Layer 8 of a small transformer language model trained on English Wikipedia (12 layers, counted from 0, width 128).
A neuron's activation on a vector x is GELU(weights . x), where the dot is the dot product.
The model reads these tokens: "Green" "wheel" " song" ")," " " "2" "0" "0" "2" "\n" "-" " \"" "B" "rea" "the" "\"" " (" "J" "ax" " Jones" " song" ")," " " "2"

The vector x that enters this layer's MLP at each token. A number n stands for (n - 500) times 0.011.
0 "Green": 489 429 446 483 657 526 516 348 507 321 416 514 497 476 504 558 450 568 495 486 473 457 262 483 451 515 513 491 487 503 547 506 548 490 434 465 455 536 483 471 554 514 534 503 469 542 480 497 567 576 406 500 479 472 489 513 507 444 450 461 981 709 511 471 542 439 420 526 485 487 495 542 503 493 508 467 413 485 632 663 472 489 363 527 511 433 515 554 522 484 466 497 509 497 502 428 501 502 499 504 480 521 499 491 686 483 620 501 494 490 492 527 508 484 502 402 514 476 502 571 567 515 465 563 498 519 225 572
1 "wheel": 419 522 458 531 903 498 462 409 588 462 614 402 381 500 563 557 593 612 485 444 468 466 274 509 506 466 529 681 549 474 729 511 539 499 301 557 529 503 326 655 351 564 454 565 469 485 521 504 613 431 378 608 560 512 667 549 471 540 420 249 696 714 290 570 457 395 294 733 492 550 481 262 518 467 527 427 578 548 425 843 509 465 380 468 469 528 509 478 560 490 338 655 433 352 544 588 463 518 570 459 580 599 551 432 316 454 582 607 434 492 488 567 546 519 565 574 426 476 463 458 333 534 421 363 546 604 334 472
2 " song": 604 476 489 515 867 647 542 411 522 252 446 460 422 524 539 333 561 603 491 578 653 562 348 558 414 582 501 539 364 306 662 467 567 576 362 345 519 480 449 636 464 607 484 436 472 336 498 534 587 483 445 640 528 634 597 537 486 527 481 249 704 648 354 473 324 519 325 711 445 623 366 319 569 461 403 638 644 516 473 696 336 512 537 467 580 536 625 437 599 420 355 567 428 527 544 493 514 419 595 550 546 574 596 420 510 415 580 523 354 487 440 606 487 569 486 507 353 564 380 544 331 454 455 436 503 644 309 502
3 "),": 531 509 387 517 581 601 511 436 493 251 550 540 415 647 532 442 479 550 507 355 601 546 232 560 502 553 468 577 501 338 527 408 487 439 300 377 376 545 532 589 467 580 571 518 574 502 602 459 447 511 465 637 509 617 435 492 543 478 536 431 804 646 482 554 453 575 450 682 494 550 408 358 585 495 422 562 580 561 549 787 683 482 457 347 553 594 518 511 606 489 139 425 495 442 594 490 597 490 533 417 554 569 541 471 418 254 567 529 296 490 465 579 386 594 479 589 389 508 370 568 379 350 545 544 512 562 350 431
4 " ": 544 554 346 544 648 611 456 399 513 225 717 468 325 486 535 387 429 697 470 332 536 558 275 495 561 500 336 576 529 319 684 482 516 418 303 442 428 427 629 556 421 542 579 447 460 511 577 447 466 465 407 591 568 478 547 395 502 565 494 468 724 718 501 626 364 594 478 615 508 541 438 427 512 517 373 496 584 519 636 555 619 553 552 490 655 587 554 499 617 554 234 365 427 337 413 625 557 444 546 569 516 602 608 451 564 207 600 439 525 565 291 608 536 519 505 595 494 526 451 459 401 369 500 439 487 602 346 514
5 "2": 525 472 390 510 712 645 420 419 563 280 546 457 373 512 542 491 400 577 519 453 570 476 304 358 618 469 382 523 515 345 463 551 512 505 318 517 489 384 540 614 499 559 567 500 467 523 591 458 465 502 319 586 391 509 524 373 552 616 456 512 666 725 319 489 268 610 476 608 526 426 437 421 442 492 405 475 666 584 656 582 712 545 504 460 633 667 693 413 710 495 201 524 488 273 535 512 534 531 515 422 588 758 615 524 472 244 643 336 513 564 470 693 431 534 500 486 416 642 512 459 508 331 369 497 455 572 393 476
6 "0": 450 489 400 471 656 643 449 448 534 417 669 482 434 453 512 362 390 592 534 452 612 442 367 420 466 509 507 492 642 309 616 674 546 550 248 614 551 442 565 695 549 485 563 368 484 434 579 344 521 535 286 583 457 530 629 457 508 551 388 491 634 667 370 446 338 534 440 641 509 389 453 453 541 500 411 377 615 573 699 592 567 536 338 487 708 616 742 497 575 484 289 584 462 306 486 414 532 594 597 603 539 603 592 537 471 203 704 529 394 568 365 642 404 511 453 646 364 546 464 372 445 427 569 604 408 528 371 455
7 "0": 438 565 388 520 681 589 615 410 598 364 738 438 541 500 559 273 532 422 479 468 501 564 308 367 514 687 485 644 580 286 549 478 522 523 274 511 530 473 506 621 370 588 488 378 565 457 536 408 437 480 198 381 568 567 703 502 514 559 485 371 629 748 385 423 463 480 485 615 497 418 394 530 538 508 357 404 612 508 606 599 637 522 438 617 674 602 673 528 594 418 328 541 536 290 442 455 466 499 547 531 618 569 630 544 377 247 534 591 514 563 457 673 405 486 480 682 354 477 452 442 408 502 561 606 427 499 360 420
8 "2": 557 570 395 545 658 678 528 414 586 346 725 402 543 497 527 359 630 483 449 456 509 590 293 459 562 648 532 639 533 334 504 375 571 462 297 385 410 434 482 731 336 719 472 458 570 574 480 473 640 539 229 506 502 540 623 394 518 589 490 427 600 739 538 436 476 539 520 575 434 523 345 370 493 481 354 439 611 499 625 626 721 631 476 531 572 642 622 488 665 395 265 506 518 234 576 557 534 414 500 371 558 581 600 524 342 345 506 430 470 507 445 669 495 578 265 554 493 491 379 459 403 451 479 599 492 489 373 417
9 "\n": 542 527 434 540 746 626 396 471 424 341 540 515 334 479 506 485 545 625 485 476 507 546 380 436 472 475 457 497 600 327 563 382 576 528 303 442 402 437 642 636 299 629 659 371 569 553 574 466 587 522 441 504 524 482 677 397 544 492 536 311 672 771 549 535 475 478 427 739 586 531 430 391 586 439 478 503 610 652 603 756 625 515 486 331 571 635 524 529 581 437 233 438 510 187 446 562 534 419 575 510 438 524 653 553 472 230 524 399 349 526 507 578 576 510 375 493 455 413 399 528 484 325 562 550 526 496 385 428
10 "-": 459 581 387 526 705 650 373 348 454 327 543 484 433 486 532 432 587 629 596 496 671 579 343 501 617 551 484 548 586 405 600 414 576 419 198 480 584 498 528 626 489 541 640 487 504 509 582 488 599 520 383 457 520 551 393 448 498 518 518 355 727 733 327 535 343 521 360 574 497 561 427 411 476 516 372 546 691 536 642 744 721 517 398 361 493 599 494 509 535 440 255 342 467 387 479 539 479 547 705 536 554 477 670 535 474 280 444 483 383 490 490 486 445 461 422 473 501 561 421 607 505 297 436 521 473 478 368 489
11 " \"": 568 585 398 444 664 663 518 388 482 194 502 473 235 430 496 379 617 695 500 581 680 604 340 419 506 547 530 538 489 367 646 482 571 503 284 516 530 462 611 607 289 444 559 348 393 385 558 452 621 423 381 544 547 520 565 449 458 549 465 368 636 753 468 446 372 504 403 665 498 591 496 513 515 401 390 622 652 508 569 630 565 515 476 456 451 547 553 382 591 534 323 589 343 449 502 687 520 485 701 615 589 562 722 587 531 251 473 468 472 430 473 362 448 542 497 492 514 629 409 515 502 301 570 519 525 485 381 438
12 "B": 466 528 428 513 802 617 448 369 572 472 604 492 198 442 558 458 542 608 457 485 778 526 446 400 535 435 519 664 488 418 477 446 586 506 340 505 579 495 525 564 531 555 623 528 401 492 528 502 577 399 367 576 308 435 519 520 452 454 585 488 669 720 345 356 385 443 410 613 397 514 591 479 588 433 374 488 625 545 540 623 545 628 433 309 383 696 716 477 473 540 227 541 466 337 526 740 534 488 474 446 554 651 552 478 227 312 582 404 454 562 430 500 442 553 634 429 650 460 278 410 564 414 523 709 584 530 413 480
13 "rea": 309 557 264 373 616 551 508 522 540 408 644 441 328 445 568 407 545 555 525 317 739 598 372 415 439 455 613 499 426 673 538 504 620 478 359 576 601 422 429 690 461 464 571 573 384 469 495 506 730 416 457 717 408 698 473 560 583 435 534 263 643 659 388 614 502 322 492 652 562 411 438 585 549 464 475 357 511 485 501 539 672 560 369 422 485 681 662 597 439 478 408 560 537 440 623 703 479 452 600 469 459 657 462 465 218 397 517 483 479 669 571 421 359 309 518 482 512 531 350 536 489 480 682 473 528 565 399 374
14 "the": 525 557 320 473 734 584 537 487 638 543 622 238 358 495 630 510 598 530 604 434 523 333 282 390 405 491 575 534 563 546 539 475 626 515 274 360 659 482 461 665 491 585 495 508 379 423 517 463 626 469 220 627 475 513 663 557 586 500 525 469 642 672 434 557 607 364 379 745 474 514 504 514 543 438 359 469 630 526 426 706 600 506 487 569 497 641 627 450 446 550 446 473 357 476 513 750 556 458 694 468 531 520 543 317 178 465 489 581 393 440 450 350 349 504 603 529 564 538 374 558 433 356 439 394 427 584 418 514
15 "\"": 489 515 384 535 854 577 508 597 637 221 454 358 363 535 548 476 605 452 513 552 713 610 354 542 532 593 396 593 389 393 602 560 593 590 229 357 584 569 596 593 442 502 430 440 339 465 509 492 492 476 303 784 467 609 572 496 420 485 505 474 675 645 578 521 446 511 533 760 492 530 350 431 638 514 422 580 567 521 508 808 548 436 403 490 560 580 647 434 526 440 288 472 368 454 542 555 567 466 547 402 548 582 631 428 283 403 503 509 413 468 506 552 475 558 497 578 405 483 226 589 423 282 465 475 422 555 383 442
16 " (": 578 541 425 445 644 645 449 439 524 209 529 556 326 528 496 373 623 760 493 455 597 603 239 433 597 381 302 603 481 249 602 558 551 549 312 391 534 381 568 625 492 509 559 339 456 386 603 463 574 419 502 718 488 586 466 493 492 563 502 504 643 751 416 485 536 538 487 685 473 526 402 393 536 401 508 526 676 616 572 671 683 473 396 363 516 478 523 443 553 533 313 474 488 427 557 581 653 475 642 455 484 467 661 535 514 276 519 428 516 577 398 580 614 527 545 459 369 581 231 469 413 322 486 561 422 535 441 416
17 "J": 485 539 269 456 771 720 447 224 555 352 663 539 299 508 551 498 618 588 497 469 728 488 283 425 523 490 499 702 506 337 631 500 507 571 400 569 591 492 485 457 556 539 592 385 479 504 497 444 685 331 645 658 390 505 490 523 281 553 524 365 693 729 298 477 346 557 466 616 585 586 512 399 557 339 481 445 601 406 516 618 526 528 475 479 499 546 731 430 535 470 353 481 537 272 477 638 522 584 469 498 571 780 508 558 440 314 510 430 488 565 366 586 512 546 590 464 449 438 458 385 402 369 379 613 597 427 442 348
18 "ax": 514 620 486 419 725 558 285 334 548 473 524 513 397 532 542 442 645 572 410 368 549 546 313 547 472 478 676 570 506 462 493 416 533 444 464 545 591 612 456 560 367 432 557 522 329 325 460 467 683 374 489 552 525 394 649 509 472 458 366 337 659 754 438 582 501 387 408 502 503 463 582 466 564 392 463 566 598 526 340 633 655 491 503 451 390 664 565 529 477 354 562 555 507 388 474 586 645 651 580 485 575 812 489 450 353 324 528 341 636 624 411 623 471 471 446 508 420 644 355 498 305 346 456 522 525 702 414 552
19 " Jones": 521 602 523 300 843 695 572 387 516 432 498 459 354 435 574 481 622 625 533 435 597 528 255 524 335 467 646 768 472 313 768 578 540 497 413 515 637 506 462 687 433 484 494 543 419 483 552 491 749 418 326 849 477 535 505 422 549 573 460 238 643 712 267 622 398 398 428 662 441 391 468 339 583 464 448 518 443 505 396 726 640 536 376 526 488 577 598 499 514 487 388 570 480 383 496 501 540 468 534 404 512 665 514 547 359 421 616 517 472 496 472 602 456 509 431 559 401 461 399 457 267 376 487 433 548 485 453 384
20 " song": 595 481 509 467 941 625 559 342 552 305 428 469 480 533 546 263 628 623 507 558 551 551 412 609 391 518 554 546 374 256 678 504 537 561 425 335 499 432 521 609 495 581 581 470 418 253 495 561 593 433 489 758 472 629 546 557 445 634 431 263 688 644 259 513 404 447 370 679 482 535 327 313 564 442 371 680 641 512 406 670 406 528 508 466 639 509 646 417 607 480 417 568 416 422 505 422 598 464 539 531 548 567 605 429 467 428 536 490 406 540 387 605 511 531 460 539 328 575 374 551 378 325 458 466 496 622 401 520
21 "),": 527 556 407 522 673 655 484 391 461 270 529 502 452 671 488 421 512 552 547 346 632 594 284 551 488 527 484 583 510 266 601 437 470 442 292 407 419 524 580 539 512 598 580 487 568 457 588 447 453 482 463 723 481 634 414 461 535 546 549 432 736 634 391 564 497 508 463 667 464 519 359 372 583 519 436 585 568 537 542 791 697 543 478 374 543 572 551 438 643 506 122 422 430 355 602 469 594 504 507 372 548 517 569 453 392 286 588 556 310 520 459 630 391 576 489 643 322 511 371 560 390 256 532 606 505 575 419 427
22 " ": 568 581 343 547 681 664 429 417 499 222 716 462 330 493 483 324 469 682 483 315 534 609 302 488 570 491 348 530 527 296 720 509 534 433 304 436 481 415 642 558 432 575 580 386 436 485 546 448 491 450 484 613 553 496 524 371 502 616 510 486 677 711 445 607 357 562 502 616 495 476 378 446 511 529 376 484 616 533 591 522 598 600 566 511 640 566 559 476 649 537 209 403 407 241 448 622 541 451 543 528 558 547 621 447 552 261 614 481 547 570 284 643 559 497 492 623 474 528 464 434 389 250 488 505 497 614 424 510
23 "2": 528 477 383 526 697 644 404 433 524 279 589 493 366 520 487 436 444 595 545 435 535 469 335 345 652 470 392 506 521 307 518 542 530 513 309 500 511 383 573 594 502 600 526 460 475 519 556 475 454 494 391 582 390 520 526 354 567 666 466 512 618 718 325 520 270 591 483 632 485 410 417 445 441 484 381 451 651 607 632 538 701 572 536 475 618 670 721 419 731 466 225 554 495 199 573 497 509 518 503 410 620 705 598 488 437 277 670 369 527 585 459 722 448 499 486 500 421 658 499 461 485 253 351 586 451 564 458 469

Each question shows the input weights of one neuron of the MLP. A number n stands for (n - 500) times 0.0017.

n109: 562 685 448 490 310 401 585 617 636 446 398 734 545 561 373 436 440 403 452 545 229 418 578 667 553 432 343 560 341 460 628 836 532 409 450 464 339 431 614 610 330 458 564 733 603 712 536 655 506 582 515 537 121 550 392 475 464 588 426 397 564 609 568 651 493 506 494 482 442 629 493 588 604 477 554 529 418 578 615 453 677 431 481 684 411 399 536 520 477 548 414 644 611 360 409 374 579 478 347 432 314 464 608 446 556 465 397 478 392 464 574 457 520 507 385 414 548 595 431 468 423 569 503 490 522 366 618 572
Its two highest activations, in order, are on tokens 8 "2", 3 "),"

n507: 339 541 580 379 428 619 429 599 396 389 554 390 469 660 695 405 474 478 402 536 580 480 633 554 437 489 323 473 503 524 539 552 420 582 439 500 555 511 599 519 429 444 594 398 481 599 568 532 610 520 428 337 649 575 618 511 506 554 419 573 511 500 446 453 525 464 645 325 378 478 526 406 565 380 559 597 626 414 429 490 522 446 299 430 549 294 582 330 240 383 445 503 669 533 469 552 287 563 489 478 538 503 571 472 570 500 352 519 465 472 462 308 445 534 566 522 366 452 537 547 442 537 533 651 533 603 705 616
On which token does it fire most? 11 " \""

n223: 396 583 418 567 624 503 618 429 514 562 545 512 478 515 491 491 403 463 384 521 373 377 552 458 644 613 543 590 547 370 450 542 588 557 555 682 555 567 401 546 702 431 491 553 643 431 590 429 452 413 492 489 455 341 398 517 343 476 603 417 580 374 607 524 527 612 827 435 567 225 411 519 631 494 562 551 473 457 527 357 530 433 395 358 437 494 626 351 509 344 500 333 586 477 518 567 468 711 538 660 472 500 584 328 435 619 559 624 608 536 466 384 417 445 705 374 695 407 461 644 472 464 468 435 439 427 483 378
On which token does it fire most? 17 "J"

n352: 387 574 611 520 500 665 732 371 538 685 518 503 379 133 503 413 335 353 551 574 436 614 694 350 444 494 410 475 436 451 216 562 564 500 497 558 654 444 406 487 685 668 278 551 497 438 643 525 340 448 629 270 421 454 482 541 441 523 542 572 602 344 491 420 464 519 599 506 497 349 270 468 655 546 517 383 484 485 546 617 349 513 484 455 382 525 565 500 639 417 544 252 536 449 497 522 393 459 516 606 598 473 644 453 485 598 567 491 490 510 547 557 573 658 767 570 590 503 536 634 500 521 446 535 487 414 413 656
On which token does it fire most, and how strongly? 12 "B", at about 1.3

n160: 529 754 534 414 695 459 575 601 240 510 500 513 594 301 699 497 493 378 474 309 491 477 661 542 341 635 517 522 419 512 452 385 459 500 510 777 423 392 581 412 378 455 487 443 683 448 594 688 500 707 534 512 471 629 534 522 454 497 686 391 545 484 515 289 290 360 430 488 446 606 567 471 474 542 336 588 487 451 464 427 359 624 516 676 317 500 637 503 555 446 569 481 581 440 558 428 650 434 500 711 497 578 188 648 647 582 633 603 450 436 406 480 513 457 465 443 420 451 412 475 414 512 389 317 497 490 629 545
On which token does it fire most? 2 " song"

n150: 663 583 459 453 549 433 473 427 195 579 485 568 477 286 446 369 635 506 322 342 459 528 477 710 434 445 317 542 648 403 579 722 558 481 661 577 557 544 515 563 640 592 518 606 456 729 385 521 567 463 447 626 481 472 503 334 363 525 738 616 457 436 640 485 645 707 549 331 576 452 602 525 552 422 506 621 603 526 603 439 534 381 458 674 478 269 342 550 565 576 346 467 408 419 420 500 452 405 612 420 554 563 556 488 435 500 512 479 401 534 487 370 516 440 690 430 579 565 534 542 525 517 588 457 515 476 500 700
On which token does it fire most? 22 " "

n273: 586 549 587 390 524 553 414 503 417 472 422 783 471 699 503 579 409 457 389 400 551 570 362 436 565 370 565 466 470 533 418 484 678 545 516 443 375 435 427 219 641 427 519 522 549 401 263 642 500 602 512 416 468 324 464 537 413 663 588 353 494 343 419 481 500 663 327 387 450 469 556 451 411 317 444 650 558 542 558 344 724 610 308 660 436 596 545 387 376 516 516 372 522 506 624 658 318 586 463 519 520 521 369 553 401 404 545 273 569 478 444 409 399 342 684 422 692 490 455 631 630 532 509 459 562 512 518 443
On which token does it fire most? 12 "B"

n314: 533 635 595 539 743 381 506 593 666 663 525 586 532 383 543 503 331 471 529 424 592 684 576 467 474 315 546 336 537 553 611 503 488 456 600 535 482 443 343 445 491 627 407 488 557 583 568 438 365 625 405 461 533 446 545 531 366 530 500 452 450 445 407 418 420 570 494 441 515 359 936 644 527 515 564 560 455 461 596 575 550 566 393 617 506 379 622 557 521 517 335 430 787 555 512 549 446 494 541 588 349 569 351 526 516 670 472 469 638 462 325 558 497 557 575 677 406 470 491 509 518 355 526 447 503 477 544 441
On which three tokens does it fire most, strongest first? 6 "0", 12 "B", 7 "0"

n196: 648 360 554 420 533 645 512 425 387 531 554 459 572 459 490 453 503 272 215 416 402 551 453 528 466 384 568 500 461 512 559 417 410 497 549 487 364 337 522 653 457 491 605 568 452 693 402 587 518 661 449 628 334 735 569 518 640 323 653 734 466 550 850 668 531 516 416 339 354 454 416 440 572 628 431 484 427 431 478 623 481 545 460 425 494 521 446 343 453 547 537 435 591 488 475 466 497 494 478 275 444 258 671 503 578 555 559 454 657 566 415 319 587 513 596 469 475 383 481 571 484 523 516 381 636 624 564 405
Its two highest activations, in order, are on tokens 8 "2", 0 "Green"

n484: 592 619 606 390 395 609 513 553 525 461 357 438 416 672 483 377 507 598 344 723 531 680 527 576 459 471 470 589 411 540 490 566 558 507 490 334 358 463 595 551 354 556 462 397 443 467 688 435 528 293 488 550 570 483 385 453 315 480 568 421 445 593 516 319 690 587 542 563 461 592 463 695 644 642 500 352 659 572 626 275 338 424 459 468 527 366 467 557 543 519 526 375 641 465 687 459 548 529 275 474 605 442 421 446 625 669 521 449 653 471 303 426 251 666 494 612 516 408 362 555 755 551 407 377 430 250 573 507
On which three tokens does it fire most, strongest first? 16 " (", 11 " \"", 15 "\""

n266: 479 425 500 571 597 435 726 471 512 572 549 573 636 380 572 476 460 477 587 464 592 485 525 582 585 548 581 532 415 532 303 466 446 461 425 433 437 666 458 485 694 476 450 646 529 412 588 546 546 299 374 463 571 494 428 392 430 588 749 731 458 500 652 449 703 509 365 619 437 371 731 418 721 543 358 515 359 520 564 500 449 426 423 476 552 432 366 392 364 452 565 559 433 595 634 185 506 447 503 491 387 469 616 414 553 408 466 395 440 467 453 494 544 491 684 646 671 616 470 530 425 360 509 479 613 616 542 500
On which token does it fire most? 15 "\""

n32: 434 419 531 373 466 297 510 553 471 622 556 729 623 724 547 604 426 655 445 616 512 424 639 608 304 256 476 382 780 631 532 444 413 425 483 572 456 560 480 436 738 480 385 378 431 385 352 484 444 681 410 605 576 430 584 427 321 467 692 450 500 439 416 600 575 620 374 581 317 138 416 349 608 440 537 490 434 647 692 402 406 636 551 510 546 471 401 590 310 500 481 423 549 446 559 392 465 459 477 591 429 515 520 506 509 337 460 443 497 618 446 439 379 350 555 455 529 615 516 623 500 461 674 617 484 558 497 402
On which token does it fire most, and how strongly? 6 "0", at about 1.6

n77: 416 491 481 494 394 469 545 453 458 435 415 520 474 451 446 763 565 550 308 503 637 433 516 581 514 586 568 604 355 552 594 438 381 607 515 540 429 353 613 469 606 283 667 588 592 596 605 558 577 590 385 437 447 459 470 305 275 552 463 481 511 378 495 460 462 751 397 598 690 422 443 429 396 553 470 616 585 475 427 440 437 579 542 594 520 492 235 568 405 537 469 491 685 508 541 525 383 522 415 457 410 578 497 475 613 500 408 545 626 434 479 512 470 576 475 449 686 323 459 489 461 569 509 520 308 375 489 329
On which token does it fire most? 17 "J"

n448: 334 324 536 436 297 609 500 480 500 371 408 510 487 404 461 689 199 503 472 394 470 316 196 375 363 490 486 231 399 487 555 595 497 327 514 617 354 651 573 463 600 476 402 558 650 552 521 625 598 691 382 257 647 635 457 520 521 521 490 623 702 544 513 473 507 438 387 532 565 537 536 481 483 553 385 552 293 213 542 522 418 700 382 500 444 510 577 507 531 360 510 238 379 588 385 349 463 443 486 545 522 574 451 666 525 503 471 477 583 531 313 610 568 556 419 333 466 535 521 664 472 599 364 493 365 486 355 805
On which token does it fire most, and how strongly? 0 "Green", at about 8.3

n402: 380 604 549 503 320 564 259 472 547 646 331 578 592 558 337 593 510 463 497 417 512 649 452 432 513 410 198 387 463 552 420 543 573 468 470 497 547 510 296 707 566 681 497 722 559 727 692 571 399 533 521 399 507 417 460 472 686 552 628 553 554 551 432 650 671 497 558 462 595 629 313 597 519 736 440 448 526 426 467 336 590 490 421 359 411 560 291 507 351 439 367 427 516 570 519 469 550 575 465 693 507 515 360 380 515 456 430 481 372 662 682 527 623 553 617 554 631 571 516 656 649 431 577 526 535 681 524 380
On which three tokens does it fire most, strongest first? 10 "-", 13 "rea", 3 "),"

n386: 392 474 585 412 497 388 551 433 563 712 558 620 494 445 291 622 399 595 249 679 448 435 352 333 414 298 443 566 622 544 558 394 503 262 664 525 516 503 420 413 428 543 394 775 464 451 488 500 450 469 480 439 388 484 403 444 656 698 631 530 348 585 550 354 463 488 314 627 491 443 465 533 460 675 586 689 540 635 590 444 457 625 425 470 441 533 562 560 509 497 530 539 546 277 537 431 551 512 427 485 551 571 686 488 537 518 463 565 478 420 378 579 446 559 566 570 540 460 614 388 503 691 594 430 244 406 526 540
On which token does it fire most? 1 "wheel"

n277: 419 581 542 528 462 560 477 603 723 553 442 507 645 560 340 443 476 493 305 427 471 541 453 381 595 587 413 631 461 458 407 411 397 466 389 584 399 493 446 444 503 628 420 676 474 683 619 597 596 306 721 574 695 386 542 565 715 446 396 790 503 510 497 339 598 480 493 324 626 510 580 436 270 373 363 503 329 642 363 638 601 569 493 359 490 599 602 462 537 477 550 500 405 417 446 628 382 326 626 654 567 309 408 500 602 681 608 559 472 510 556 427 636 524 430 520 590 317 633 660 580 450 603 577 348 165 440 568
Its two highest activations, in order, are on tokens 8 "2", 0 "Green"

n332: 534 457 295 639 425 652 507 457 669 496 640 553 631 293 297 462 701 434 447 631 292 515 640 462 679 477 461 430 615 424 489 734 422 238 578 530 551 631 477 632 592 742 404 511 544 458 252 619 310 356 783 626 327 415 356 602 611 770 568 445 541 496 493 522 598 575 418 241 608 566 391 510 504 492 406 572 469 569 504 308 504 546 522 601 370 356 431 465 580 672 481 556 621 504 386 471 379 507 496 508 752 518 580 452 683 345 277 635 563 455 465 336 597 488 734 600 500 736 648 783 531 381 429 459 378 723 384 538
On which token does it fire most, and how strongly? 22 " ", at about 1.5

n490: 597 476 626 392 358 644 423 514 454 546 648 432 567 380 415 660 506 551 436 445 461 509 508 618 489 605 503 600 488 539 509 637 402 571 431 265 615 575 450 577 554 515 336 514 378 479 621 346 444 645 492 414 524 626 483 531 476 749 337 449 506 483 358 485 453 546 465 559 546 720 509 359 574 446 598 684 443 396 542 372 561 551 474 678 637 543 456 623 285 352 555 474 403 592 597 623 563 454 535 567 353 481 450 480 629 661 393 483 637 665 583 603 497 309 538 590 436 382 518 459 443 579 503 535 414 503 547 359
Its two highest activations, in order, are on tokens 19 " Jones", 2 " song"

n207: 587 630 608 551 492 534 511 425 463 431 439 611 604 656 476 416 488 596 289 638 365 480 548 374 384 332 503 565 457 434 451 335 569 313 593 436 632 432 488 503 779 483 500 631 500 500 611 356 497 324 467 572 597 551 425 458 512 521 642 576 517 391 348 537 343 762 727 521 592 602 668 432 503 586 512 550 553 547 444 534 405 355 523 561 553 486 521 405 517 491 585 634 544 597 544 480 480 652 537 468 409 638 433 443 574 449 246 621 449 378 573 467 422 515 511 557 512 436 518 557 413 398 621 477 503 594 438 570
On which three tokens does it fire most, strongest first? 20 " song", 2 " song", 3 "),"

n265: 726 550 806 503 585 472 441 506 422 557 472 539 745 353 420 574 536 491 641 497 405 384 301 322 494 590 526 487 591 616 621 474 608 403 311 635 424 448 513 394 572 561 573 645 627 539 549 632 292 377 586 491 369 523 540 506 591 442 350 531 468 360 350 522 403 389 596 385 405 403 370 477 307 461 547 510 526 558 369 480 625 421 415 382 480 566 558 572 648 510 472 399 674 547 587 397 409 322 402 574 466 473 360 487 641 494 400 712 564 519 530 633 580 307 598 506 529 484 571 430 576 589 316 318 696 576 563 406
On which token does it fire most, and how strongly? 1 "wheel", at about 0.2

n41: 497 663 439 736 393 358 426 626 590 600 494 411 793 454 557 509 623 497 451 597 491 534 528 370 560 472 598 611 490 579 518 347 361 386 532 515 459 484 463 661 458 494 443 663 541 627 568 609 494 571 485 570 500 406 553 491 618 317 329 577 473 503 547 460 497 734 686 646 561 545 595 461 620 525 430 636 584 515 403 545 677 403 395 720 459 452 525 491 343 588 678 494 392 488 549 419 667 321 636 497 548 654 519 368 584 611 457 539 417 509 500 459 582 412 455 439 503 695 673 658 396 378 524 537 569 388 577 386
Its two highest activations, in order, are on tokens 14 "the", 8 "2"

n340: 289 468 524 381 607 500 540 497 500 486 558 350 495 420 460 481 443 591 621 525 484 567 462 545 578 428 372 535 566 587 525 424 369 433 557 514 666 458 528 452 454 600 503 565 583 514 553 592 398 478 584 524 514 497 263 318 503 578 500 551 574 344 529 519 478 552 453 485 475 503 680 543 442 559 486 416 436 386 570 538 297 520 441 478 312 630 570 353 237 847 535 543 589 636 453 452 548 406 560 648 385 518 531 600 513 524 376 524 388 638 324 378 363 500 421 524 522 531 550 525 426 477 369 525 587 489 487 497
On which token does it fire most, and how strongly? 12 "B", at about 0.2

n407: 510 404 288 520 525 516 398 525 331 529 534 632 401 350 561 435 359 497 428 510 366 437 594 507 545 418 385 331 435 491 568 457 510 431 574 740 524 674 635 372 370 296 461 558 468 417 440 406 400 464 609 547 277 510 569 443 680 530 493 490 500 681 603 750 490 604 562 464 338 567 378 506 536 587 497 480 443 503 487 440 471 517 381 702 347 362 440 349 595 432 571 406 480 413 658 455 567 382 458 559 288 418 407 320 506 503 654 484 674 516 575 493 639 654 497 555 751 474 450 464 804 442 746 278 358 452 570 602
On which token does it fire most, and how strongly? 22 " ", at about 0.94

n450: 491 559 551 585 517 334 500 712 589 424 525 387 549 376 375 580 664 276 465 556 494 467 473 488 500 654 552 497 286 621 485 500 395 500 369 491 371 796 658 503 345 559 477 611 540 402 554 633 534 342 508 548 566 433 446 569 578 518 326 529 541 418 472 500 551 389 432 478 564 405 469 742 542 575 478 566 506 647 656 559 553 425 555 432 373 474 530 639 613 573 581 520 441 701 470 500 506 586 520 527 475 500 383 721 565 503 536 543 454 536 611 552 512 512 500 529 665 452 601 465 463 387 242 367 355 675 409 518
Its two highest activations, in order, are on tokens 15 "\"", 0 "Green"

n144: 459 156 565 490 458 530 669 331 394 453 451 579 728 612 472 541 455 708 473 459 302 424 364 352 685 439 851 493 529 510 483 552 369 490 627 541 719 639 610 550 513 377 500 554 510 339 407 321 477 796 471 445 368 528 591 731 649 441 575 652 351 419 610 520 473 757 551 500 584 463 309 707 524 438 454 493 645 360 659 435 510 570 640 469 521 413 417 612 490 686 446 473 449 369 483 663 384 500 419 371 543 595 441 460 425 633 474 440 390 650 315 539 458 458 641 379 527 582 479 395 486 522 537 480 507 534 532 545
On which token does it fire most, and how strongly? 23 "2", at about 0.19

n367: 561 543 758 533 554 390 667 594 329 468 257 513 559 503 579 522 425 447 548 576 530 725 444 645 361 357 467 410 346 482 462 614 321 462 628 538 596 708 426 606 599 490 315 622 435 596 506 613 491 728 488 561 490 444 354 469 519 310 598 466 446 579 488 437 506 522 525 646 594 363 563 561 638 422 477 532 484 469 438 561 662 474 416 744 763 410 387 657 500 434 434 579 314 509 468 463 497 481 346 449 693 613 384 581 567 463 371 392 314 375 473 540 510 493 393 478 674 555 461 478 602 473 459 554 741 531 408 487
On which token does it fire most? 19 " Jones"

n203: 398 546 461 639 313 544 427 500 391 510 613 442 562 642 556 456 451 566 639 328 539 421 629 493 596 598 626 480 447 419 574 434 547 261 412 520 539 587 384 589 556 568 543 430 497 613 565 692 403 627 765 432 438 245 448 668 479 534 493 585 534 497 468 540 575 460 709 329 463 464 475 503 739 303 333 376 521 305 476 336 432 472 360 470 607 583 589 538 391 372 457 215 698 647 421 500 374 526 453 419 518 658 627 463 475 540 615 454 291 885 248 482 626 562 446 497 554 479 486 628 693 623 490 490 483 550 513 585
On which token does it fire most, and how strongly? 4 " ", at about 0.64

n127: 384 389 430 656 436 410 420 605 506 524 648 595 413 576 311 527 394 473 661 388 358 485 497 359 672 430 450 467 541 398 343 559 440 604 340 503 446 528 525 547 476 445 569 581 556 494 540 736 271 463 584 555 435 478 474 656 355 734 415 565 618 316 523 479 479 482 473 441 461 298 579 580 482 432 456 408 494 512 534 481 388 366 607 333 506 488 549 509 552 678 557 353 638 428 592 372 607 506 335 403 303 429 346 563 486 598 491 592 614 561 554 588 283 578 476 371 424 411 325 521 610 590 663 509 509 500 429 338
On which token does it fire most? 23 "2"